Layer 3 of a small transformer language model trained on English Wikipedia (11 layers, counted from 0, width 128). Numbers have three digits each and are written without spaces.
A neuron's activation on a vector x is squared ReLU(weights . x), where the dot is the dot product.
The model reads these tokens: " under" " " "em" "per" "or" " C" "la" "udi" "us" "." "\n" "\n" "In" " La" "te" " An" "ti" "qui" "ty" "," " the" " last" "-" "ment" "ion" "ed" " " "sh" "ri" "ne" " was" " part"

The vector x that enters this layer's MLP at each token. A number n stands for (n - 500) times 0.012.
0 " under": 438407497560516470485678613648547527410535642305620287500503465350283492545631509559433627516496607576561531537473428597289471328398417347239491573428548490516464583601526600427473580454754404517686421558568431378560505321523522449520404628554383505536456322391442544383359549347531240425682481743420432367491606573656518432534557421596523556597485524547506586524454470528595622624581
1 " ": 447470572653445528536544529589553592411514532414537358553536534524384429434479416510669577465372520533419644602544540655323524440493637405439572574443483677591605498579511437464523397529477513505464466508560447394484379163478556442537276568681368544518539363879354490456479442455620220508532583677452625207569409631339538394554370606513634353477490508518487500569551402419539458537524
2 "em": 738245405721359448568599485281513555418408545506405395392566641391550629345387260471437492376766680584472513443472383766630616544452543586507442527473384675523529567505502330456492411557452612463561465567561662437502318466541463538625658565513361492489527473375553528504407510439413324515562487511536500422482365481504629478577418351408493296437323520685534482516654535475619615542460
3 "per": 541579434782539428742390507679400458522593618505422417475452582534513472346583557507549605586518453400534558560437575605355497555497542293775703413529409511542476480483638784474485270510566566535720350547515576585372327576456437458626215481535439321398588544293490547384318446401541433281509469484719566596546376455298589528453687516553456466255407554567532543474524525525650417536498
4 "or": 557257497526512578752562501478593425447496495541498570338528399534445451579590371423297606455533218399480374550443591433418508429461540609508599462314352550627438500422318843425654458571494636557597496656437604555369396368375468516549351483390398426434674581496479523594490581559272401299569590554455784520413633557406533661691516644569475443380359631569509551437530400530550564584361
5 " C": 594540526702506571645458484473548596275290616456539419449638541477545417450337579515488613478510538574525618593377633748550488505587552688584441551383426562391587433598351556715641504568545504494513511695334399740331566294497450490454432589582510510402561264571386540433415441472620311712522518439435435455416457369491426358489538393538659264273510615398415473510493528549604587394469
6 "la": 552427557697553370505653579639446494590614675547349547524467469512492478656576431434334490374469311460564560533444478550579425432367574425662513515500449446609605582523302540507417494568632839340797489384444568645436584377453513493513283426498527485496433220682547585664304502364513422683586636393668570511483430588404295516385683317456566463311432695496418476533539428470371525546462
7 "udi": 436616503413420528715552427720487371185570605468509307504500423413467415635529393614555460607408192499447480566612513549222418714553602581587588453470430514428606506647542499558693514460475461405421601498611700548392234708508419326571306595444499261438488327574609537574623573478355461506554577474559488623387491510399517474543610402595657479466516706616458424453550623619416419406370
8 "us": 668292574311621513526528506678647532310433607534564545587374515563560595544628549600626722521520227327526309570670239660531446571424698446610526497523336503400424461548483597705502411533457573468649552567545658571411395554390358561548504490420356497553422394486335405538455458419331361643691585376469431606471506527566538400599559423485561505312463405621505405506500489361389352589454
9 ".": 597454510348547470494492612644527499281413960630504332574543499604397407487582476573399434199527341647612578392488434520596427445538499323344579522436310554767553550611542401537675376364572364495456539650566456614610455378363532603474363654732542419452390384534496412576489496548331360404513457576443364525456518719601475468556602436479588347470434496528522609547548409360535362511468
10 "\n": 472485545463497527532515559779409317426520651528386287475462502250334343357562643461418459511518615608436488474383418693511442503527691466346503586487430596577502747689525507603597658437520383506537415526425541507567476396571439458479660639627592376508485386446489438304443309478383268418486614574701635346626606433512434451596683444565536560517611451517526481450564553469452459676502
11 "\n": 393450511529456411465414600754579257407501558451448327424533506333332389409501589465413471705518660640502501338487426694420397482443535407469673543494415628624424675694618403489569673484567479511511439580596556545607348387508401493464589709460636405575487512448461408370401241441431337571569469592720487423579713529429493495546578531510506403565547619600483475404521543481504553624500
12 "In": 417572422659564391480542588761389433546475536457613232437649609497339460520490494342374534488697499556376436588471403449394326569311638504546497589488491479742394380644595566467535686190366510410663551501398485559486464625509526500429458532418318529497546712457573506657453464441721353514567573493424467378420536615634589378599488253646593506415464492453526544490496576472519444520626
13 " La": 481452418586522442652504500820542374426579539628518365486448476489525453491471541856552746303459334527605528533320476867446473435520516357578457604594632525571616467646487651414416501344340579262556511520350505628503608450552509427427452502463622607555331479689505511650428491424593402513562536554510358549431472611424341424495435336408597383295416778510461447500438313629511490479499
14 "te": 399493302413452294574660634640596431182425473606482629557451443529542658525549427634484569464448455610502501595390423852483518460556547596497458581513563438626459481459426558614329268394408508465395502594514544398521487462429445386535521415600298398440506218564549521421444463585175659376616496736589480606465237520519566428433433387551545672447642609632462452558636742589371539485556
15 " An": 488131410591420427728420393559532317213586568453429357455598720650464524518442403696543507384598468572438611599374410550287531501570469679587498578466500514391501653647530742579376457345382447504555554587347735600438350341592401560438462473444410577476627676410474444610528408534590559482694455567482442513481397608330401422546356550566648447428592709449488474517345531432553476621600
16 "ti": 621454318793335387409686381493442352372481253525504438526485235623503558492646335457509612437585426491522491608428536385556458610588572442554683518434262506630522585598389701556642220571601504466679464617473599426491503689461501506536331513610332391441475361570383447524342395500375595615352453415706439602545372581446560595396362539417542542524656711508486503543746545488459407491514
17 "qui": 535651407448687470518578322684551574320501595572459395429448263584496461444661549373407603525496398475583442566654750560282434571528641410628483397591495623760518538599498546756487415389351389451346555671423459555489324533495402500529511707400505349470442494470431522788435433457528649428621500313672402398474520396506477552501555532508476522265355606584439587517542563468554353516374
18 "ty": 608484500445597426482577449683469363371379567460681398560540267493520577556523504473378564571385477342518293284383482699421550699676466549743530459474502513617551501394549487645587257517511591463248536658539533471466448514529467622439694503453633389458323242478446582543274530414215452605581483453561576518758501532449545427585548370558522504302504697682487515552555560649592282467434
19 ",": 507363499146447417521406730707475390347492809458556281430504563507358475444514472561385569562544509608557512496493577535529458548577627443488538534506519451496601493601439454537542398507392547598577515601607458458539472431405431560390271672525417595470446352607635546526474700398311459444603563479432523570494351476389459443610422410500538471456588469256718574401604353343538512706572
20 " the": 485644442517612413459456472623526568421537564458492411363396511569226505553540541525505481407520463505452490580415538598649523597448484422541456548375492498596605753616441529622463521588379664495613442587434478394552471585464521569421157664523284391551563554351578535507502604651535058454545489456455394466512378490439465465526529456479581569592490634518473537456421527604722551545493
21 " last": 357586460597378424517535494622230607354451669452406277478471382482402518524513529536498584435592725401369354540601517586518655636481697506437600572531492617718572397476536337409389398465464533508406339616573557486491587386529529291504324466670582285500510225287574559539444686636549307431586458686693533541474630529509515497489370434400598478497598485457480524546469559517440620391573
22 "-": 554554531555388677500499420528439551324508511516344339538439462353324541437558497569509548520477587594585596629710385622471542641552552496642400529507476421485671324588275504679669321437527569512519578474546556633486461317491464443535174602576486655389386437630581483480299453531393265362542519496415694289522256690590488438551634581615596390439501418569490532460534542369455543532538
23 "ment": 572253502464401591459666537719330481449422508447618295489605386406576668392399526351463535319487367441532433611341485272438474648281223577572443532535553540654320473541421524805584401602498589624585584420467543442463581490478458371709137598684578485560548469522582525412568561513569302336522491660627576526440435391433432489506509573452524580530430490554513499512589354556433586622519
24 "ion": 570237693536496426503640548689413620397490479410602427601388288476590472440407595403287484447507490358411580360377444223385550588401499567579522491554409642688405465510413601527628194424715539564378663431500652524457436676459460469541428647608428486520659541583563491697577445500501446491610464573494494564573543500386390454469367586471551568340371608483525559482583405550592476615155
25 "ed": 623210641340583350685667491778498420294412417369501352590570312589499590493394618403445666474542477565360705456440642545269492664411529609237488591458476544499500471492481725516630247290417495425495439443703508597581446630481552508640381435674525560490575505387496405588428564409480188607442393495455451429554432503609551567526522482482532521380635413466541504348544512496521413452499
26 " ": 442484596645407489502568475704505602387499571510503316516538498541407400446486463529630573482353481492450629571499567617342559515544671470470607548464436706534554494537459477552549383551462516511450522483514460432530407263444474430513234594682396575566568471913333497486428426481609235549518557604487683210480346622285507398523379603542607352483532539501459454518546471394574423552545
27 "sh": 371521635611338588562558465488393465209551636502604425386513546457450591471466612452471577345503533430343543611484534849541468648323571412516504569544669393526536359519410487534395462621359678595498569501338335523518674285464572440568495602724640466415458468446448373536442455225283432821509635550701467444352503540657571579403481353377562515553426530551528503620470461489552463517460
28 "ri": 656744400293536497608695325649412540257620642436421305553405535437492523328621392509555546461481523497424459496461573613470492551623641460550493489571432533663475485577179664474554391455312597642542459495615529513484545562347589419519252363505575256407478375546498549697477431417625645431450464296852475304631402551628587485422638561425576396469394685516543503462539529436407554435449
29 "ne": 624556459559636434635573417862496400311396523719586374558442366421579504521609515729303556600502266465434512425521571453460616485502631584496384505644429524605341435582512633648378224236539662604442501479538548598541458419561483315578432390618196407438522248587416534524517435536348478502578438580647603404361377399489531456426538494534551330388564610567595522421504526508470604489526
30 " was": 532516360544606562420579429652507657251499441366506219563538532471423468483590496306430709308496467622452441456555677393472474671620570602372646385465800574490461532475566520661442332484475545433574298398418663552625514344421405503505203574565602501441509511491472536386556645591401337602748436614468452315487627483652567441439537335428534565399543513313586502579487436427512561541483
31 " part": 574387547433499556383442428515594766384429480482516320389427386511552384425523529594599574309702666532476392643432629785421408356377604626464423443588499641637364506445475601436638518463547538500613509557561446556534370490619454433681277695541303376451541530399454565439420558655647418334774539516608558490561597431362505505594511459399448348445403677437415425522492448349479380645472

Each question shows the input weights of one neuron of the MLP. A number n stands for (n - 500) times 0.00078.

n60: 416693518320671523475483339476555482429440525616751459365280440287679591672699669480529456437372544521511525475530677523550643526481560305504584283423393659234486450846395583558386504447320451371548453511600676575510593722568497631348595514497500417558640350663406266496451466620416610373281277325504392661629482404599315486594634335637329421636460422511450570507541568301486646389451
On which token does it fire most, and how strongly? 17 "qui", at about 5

n95: 344575706438435556472549550665561503419613384660475539409534632454440384417664516392612424510515430567494417698590623570583509662591466457301580542331529564415484522464446484329476549563403435707409399538497387513532544602666514764373455339523480453605403773546445308487464393342597615493353526552507464479400336611586484576333461359416348503700475469635709433594446329369730562400646
Which token does this neuron like most? 27 "sh"

n19: 406658430337371493553458315281574439606531485647440676755491301565544622422490493482565407452663446365296588490349524227733585369543681539556338494407572534520361530551597637316510514535408415536401393703462523527307673584433442299471497621469386373527606500788661605517658616475440408663529445407448369484391569510473533349500386327535455580480530536364389413613430591358349321606577
On which token does it fire most, and how strongly? 16 "ti", at about 1.1

n185: 389675432455578425447380541479401393635545291304432596279507674522507415460701538525785549542478569526640537556623504765508607553544390281301599464350802524515436594540651390432453356421552386410488489546550609221576278728691472608751696315576527636347338512340493552519500297371380422312349578473523320662353392450496732500387426381704389523635803336248500489388522579476672521533653
Which token does this neuron like most? 14 "te"

n162: 426540545497439719372629539503636551409593416497372526540535523609502542623494425491520542448481463435688383602459537512530500381521429367438559316359520515349486436293627396348372483497500544361443705548540293639369595511656561412363534445462561635500606509552605464536462458450545508369489497355506575561489351623727641449519419511505593559480407500575531607520425500558624687319600
Which token does this neuron like most? 13 " La"

n197: 411604464592512445548345683254809411619592398496616874604432487535476496320373552553410321685346561554586676378534558308802413321560430267339443659190632625528385504600704375343723500508368492468471282516533520496471520512534537373454692480275617629638220809622213508647446568435833571546515417587579450557533662485679357287275367570454342408590512570600518332455558580554393655644372
On which token does it fire most, and how strongly? 11 "\n", at about 2.8

n14: 512567597443549472357429578442301571491495443600360514553508279580439453626653345616566451584466429523320409549670614463633630346556506543525699514648497465421570459308566547476553464329375517500632356589650570497414459488540468506477560523562467529452386700595517391631452528650572549403447588591436460385359387659598538378480558252622461374485497430646581650446270632390570569625520
On which token does it fire most, and how strongly? 22 "-", at about 2.9

n12: 848374459544540415544539474447451784559381330381452542401500694619471573518591504496568407375536673317561453453508640354488339384508388468445388615242413565271562644621372522437323538612476695382466463078542448504449861679601760438486605511544611418598443717369607515474486671489590467462447443473305254627651496479508427518443427662461477682485452319655660528788567570253591577432479
Which token does this neuron like most? 20 " the"

n4: 669497681654471647585256490493473407441654553445379491572608620628389491490500159511533405382396557401545414574510449378702605337479452341469673614320500470362412536472734642319374703696556436637490319667386323464633461579545488523440363500374490474540402493458516400448500630512682487619488524442575490513614384569364328415484483390569538562571348253689612509614440294538549549538668
Its two highest activations, in order, are on tokens 20 " the", 3 "per"

n31: 587458538578544393490319578481611469493708484413350529729412514460524497417640459459699468458372479450660647470543539573656539396529320444468528452335756280408287609434482335421523468532511587432440672531679346370443531503612681412441510517390592552438342679658619638561629665344562679404360436266379365585497342402552581546480528434403463610427462314623475433791454353571662754523299
Which token does this neuron like most? 13 " La"

n190: 496635744595658587482552593401427518615520600681385582812468625493396469271663316412382460489455592195468525386527585415550346463550430395462456677426675500482629633263500547420275750674527465615560485740381612514430511599389543539695636639490387573529533543447511557622510664407669421402317485290609489621278404583338349353549582493170490435430220465500380537418427398583439418398448
On which token does it fire most, and how strongly? 6 "la", at about 4.6

n49: 412517702476345711631465492543576579542454358497313642508421506535485466355552424392326456580554636562402533357512560500660476491443410435450562518548514518525431447376479413449548540406402694559445334443684368444441391542338336652468454374618628371685526548585538481533570511524580641558391474529369465636411370479386428541687636443609470472615517625514549591489476345488613397546567
Which token does this neuron like most? 19 ","

n248: 704715558329554436616599419250614428686431547640367712497400529523833500556486633470441532503618406497566517483550601489587690610686497308601680429482577487394345364687368661503474416382384423412504641587626398575447520497346435635769361470390620442614395409607358426598536526422544591493464581263468560428500688633542453385559553587510543493423264214554516440517304486635453423388562
Which token does this neuron like most? 8 "us"

n227: 489578663492375470457639596417507252621758177363443490459497862664629480282559572444654379434472573469553363472462493573569473500469300538367708368284674583324693686510702420514293511730397521557567442449581554723434367554580546642542643387394522659507541488542517567375660514425688507388610448459619485637320404723566443556451530562363455410655587535389327480345466477646543710371687
Which token does this neuron like most? 15 " An"

n5: 629697667419444352489527532457457371591604345410525493493431530627426420380626084644352280724419468527545428281526449545560507457556418544281436390504641545528528591279698521340584536733451321461525539690514687606604539336667487420561539420338401589557478526549398316395684537302624507526339449226467676756601528554582577531524383352557497624601716527307585566478399625629503576439544
Which token does this neuron like most? 11 "\n"

n61: 328457339361402430672522745339361600624630448475561443479730581537494491428526577436444399503543409450406469371476539408707485387350419565510464425651704362503636459294624474513426586577476569580569461480385548589379567652615471434488474349377590706523628394544550380500553358470595459557430464321397500595228519378328560423571311562354486776703471441475621658503629490383633403543503
Which token does this neuron like most? 23 "ment"

n72: 590412579740423407550521606438302486680493504351479654589550407610392366555438344594435388424398547424382348675616748133737520255477365528305414607473431568415306412599473257479333782667780392596683239587340450567386585525575597553490439388575563329450511443633356465401545564473693416452419555485548629612522412480395746431661456522372611564515589515518497467438326600656454483424497
On which three tokens does it fire most, strongest first? 21 " last", 6 "la", 23 "ment"

n166: 470515521625585596438392520626530405468462612321406419619615469609387414362485597454557489452511788611500555358537567475531324527519308580590542564307585430532447312500455455358432655633563520356479399461551494538446644592441441517378560564554613622626576547335503480400440514590685456491405555570534460514482224463650371400540555509663439618539639429359544349594477463558585567326713
Which token does this neuron like most? 12 "In"

n40: 574592666531462603535417462424497417610436467435557434518300450518401363481380383451561485568473655380491549634677363605560623423527571497433532428544549558361409339457517200589536526706625466645415423565695351301538393442573459788506445422710434494648396524475620556317757482461365394566470520546559507482487603434500688482509556497355432544484758241494588544376454321351387425586567
Its two highest activations, in order, are on tokens 1 " ", 19 ","

n140: 484484707459531683440316607542593510566520496522453590652514627466530288454237310384432373480414539497565531397631754189497461703486605583493384464490432497490594513448486494241625611527520388402542398186549436557593589468584602676454671469413553631613415558438475359449482374660699585569446411510651556488607572497445516571349421429512591357448369486604397663669537503510337515460445
Its two highest activations, in order, are on tokens 24 "ion", 11 "\n"

n123: 533329336326380602521534538364509425694465336488355511435492690385572464393488396369615544609506503552532517693335348506434354437468367331459428517490497582609468754574433512577469702605431564553375536403536438559552600452659579620491654500356706536422327592281609439362557388517566526522430715531543426359500628540659459554549497566466476506685586374541598472448514581389573556417494
Which token does this neuron like most? 10 "\n"

n10: 675437515586582727471528708520394672561706321663414446472532580454673534454652222464658396334670650535412479408690344519577391284473542462348537490496415735424547460552640406435566727594581359468656362544422352518566360493470510582521427489477631540533415438262381560299437548469561689466411537463545290359426350431221389510580564732349258609781373457583627708704528451568514367594524
On which token does it fire most, and how strongly? 2 "em", at about 4.4

n238: 398722448545555543476614462564781539624535476575210572304586587379503683480674535225599590475593391443426530490277564526548549332452480312500655591277386379393593673600478493538536482692426388358614552419543614289481659531551589541413697269446475538335372656578510480435533336398588671532427457529568302579645705358591459610503392486740432382582577349479500590663454529193500503597517
On which token does it fire most, and how strongly? 16 "ti", at about 0.99

n212: 473482637452394475532503453545569434494476640512630656466594457698554389480551382533624415573418443509451690410497539509710436554424368701569572274544652606394679574389446470524508469618519309432567458551433447417576532378391303506378473532489580533662442794430692343550429545494550445374421561451472549500376468632518559423469362280562566470412289439532582511461375407599655631469489
Which token does this neuron like most? 20 " the"

n64: 576482377626436422385788561474311438554419484367453442507355425404533503431427724567493481524569652418401619480450744529453625277478358559568538375394507397320611385523595589568331528575692546426493623573705551256578639582289367550644517383450800619648678554360668433304411420555493413532371690549451451497413617451321500611507489465490400344514548359490519626521624344553530398198461
Which token does this neuron like most? 25 "ed"

n0: 403522397512426581288544440531722629584490500580489557761572559314620400593692405477688457743306547575521566490582395406571557608334503315463579437542544588320507701446703183457439569530737497454314333432485592143513479532429552538425543549497548436256446492493432524546661470406421573283453408603287529561522395547504496336900482500544357457670532562669555306573534407478640480397439
Its two highest activations, in order, are on tokens 1 " ", 0 " under"

n205: 461341268467405440569530759357395477683383558436109518806582710530513594275701289559563439472363352433702571598561362574524242407434373574480481609405812507500706603507471349473312781625676444665670450390697523354412538640492496618607496492415632732465386549515374485443415453398668492452544587552504412559453447544679698485678488398449277773705620366546408375579526544580580446411330
Which token does this neuron like most? 0 " under"

n247: 394451677620432475500506524477533306420376462453631508554468158596464528456399512418653533430468521344617663444412555678462520585561410535308418635474617596437613455514594696341474488531602535592565431500454557497420563572576546648546594356376410554515359545609416479610566565526503400537477460246649522728558341594284559581364249512622513491472473565497511375479331437481630573387575
Which token does this neuron like most? 13 " La"

n228: 531469557328541405436333556405797496552393283393564514569587532321379418537469188558715496527460492719434588522782488644348546378524430354286416514476523479365571568525785458420572558433572415601333648596515515477528474595516421552453741245261504784446631750396340474676609351554344463285536672535168656540303574417492638660784500339439466447531712553571420409523460370351679610453435
Which token does this neuron like most? 15 " An"

n207: 408525485454521708449293608361393628608450590612461477621535500570587409332565476470706399410602555605500671414570410545567497628593421716471509446477475572340664341506513376561520428494522465488453303349401470425539518512516472709581485405475632530463546477426567470644343503617567679481296728541563544422605429615457742334553650408554532488667555191608475413559512503576500517433439
On which token does it fire most, and how strongly? 22 "-", at about 2.4

n54: 388789462462452507586527723386542206613735464422541493308706467698593516213550590450468429603590521342530493367642362614727415395360284604493388546485433449490558790530459340469361604572732483559557608613376472652599534685536298456353549609421410646352269526636550599500560529526489483439572414496435529464440439477310377533537368426497503601709622560376449271425490572403507422527493
Which token does this neuron like most? 11 "\n"

n213: 381490362483364254309638800368593497595398566413522593402466460512517542565331573718490553536509523630457702484580510398652449426480652417557429422490480465481402690402524583343387638703731354478438490600431475487368538468386608406460464538596699609503343456462432453434549524370473299520612546480114493491581660403419617592660553568564480628595538379582518470539506264510390434482607
On which token does it fire most, and how strongly? 0 " under", at about 6.1

n200: 260787381201574512367328644305421447596425543591544647560605438587510472431500352324685358637414489450482489657680561638370693293738572504594541350667580449418176689354464590496425565364583427459332571814740459285841441567430517368496549438534419586417538468533461518625633577468453537427532477408331404610348537362372735543683481591440477593386425447278469655420532519519507661360414
On which three tokens does it fire most, strongest first? 17 "qui", 14 "te", 19 ","

n71: 542422451451809559553326571496645276548351426368451571868413327343274458599542459446584395492381450598460592382706558612492539378416621635591565482625477452290642594514772489458478477362388493403457485657608534327393579716425462656558508327324336560706612649522496345455780656711428778547339438442395484604319437643332586660696667416557396443546443606541555433658637551539463518529224
On which token does it fire most, and how strongly? 7 "udi", at about 5.2

n220: 661516496397526425364390609429404466605629369418587375696611544540586518338508451780481542535500665709430411548680345472396554370536511573304569643699562597474470572362508290626547555504512322587333652477574443519570424561636625593310539388465331618346554678314661627214471536504548571346518704170382319507558537608515462767244567689597480769531694351372545613516580203401320561200657
Which token does this neuron like most? 19 ","

n105: 367409450712488592481473624476348408628532511442456506644531539473546273576535456548442582590609643494604690509593674577530476484423430546384538716439571543381484472551392544462338506759660374712690494580445318456500375744454560447400478574376510459404452587395439444269303610574607447376378685523552490467619528646344512467336607628515466651558361490556500442674491313719447533424506
On which token does it fire most, and how strongly? 3 "per", at about 5.6

n181: 548578563636540474591527547473614541699532421427435697611642546540653350469554450310580273500395668373540360327375449500410479510510454467556300624423670563497401316398493588440470681621703479431371503360436556459428700333398572438530503580437643629525423550494670368289415417536633522477554539448626571637522380396373395539476387439319436613385487575572497424770413477569515341624476
Which token does this neuron like most? 6 "la"

n107: 600410648591545401390350782500458374793538491363345596754527579563418422400465394592504296419231450463825493310400473351701572351488401548584538557419566521371579515489627595298322570714742578564663382311547473356563670393309542373504392593222716557427376796437584481474460589306782586350399621571520437525698410435485586467474347376378564750360382516594528563659529357622511489427533
On which token does it fire most, and how strongly? 6 "la", at about 5.3

n161: 489442475549424464458476445317595546517471170288507599637537723561521395435429524492475461425372624290384633593368339634504404708466385564430436513395547391430424563416447405489266482544682387563733500404332427385365368405739593634584670222439569461585797519390530709347618500487563596485430439630388685550629589803532517534443561450686475476475496576667494536428326245722400572449507
Which token does this neuron like most? 15 " An"

n165: 719514490236588514503374532496543457477512470484432512563352514436680297659610500442617470711629387497388819510683520549417540546748446579521444334553423632454442360305380487516594470469580366647352424510661399546545513424421605393383540510593653536530490538432560503409472562547528471405612530575483449450684600413493636696440530533646418274611543397510536646500682237374286266380519
On which token does it fire most, and how strongly? 25 "ed", at about 2.6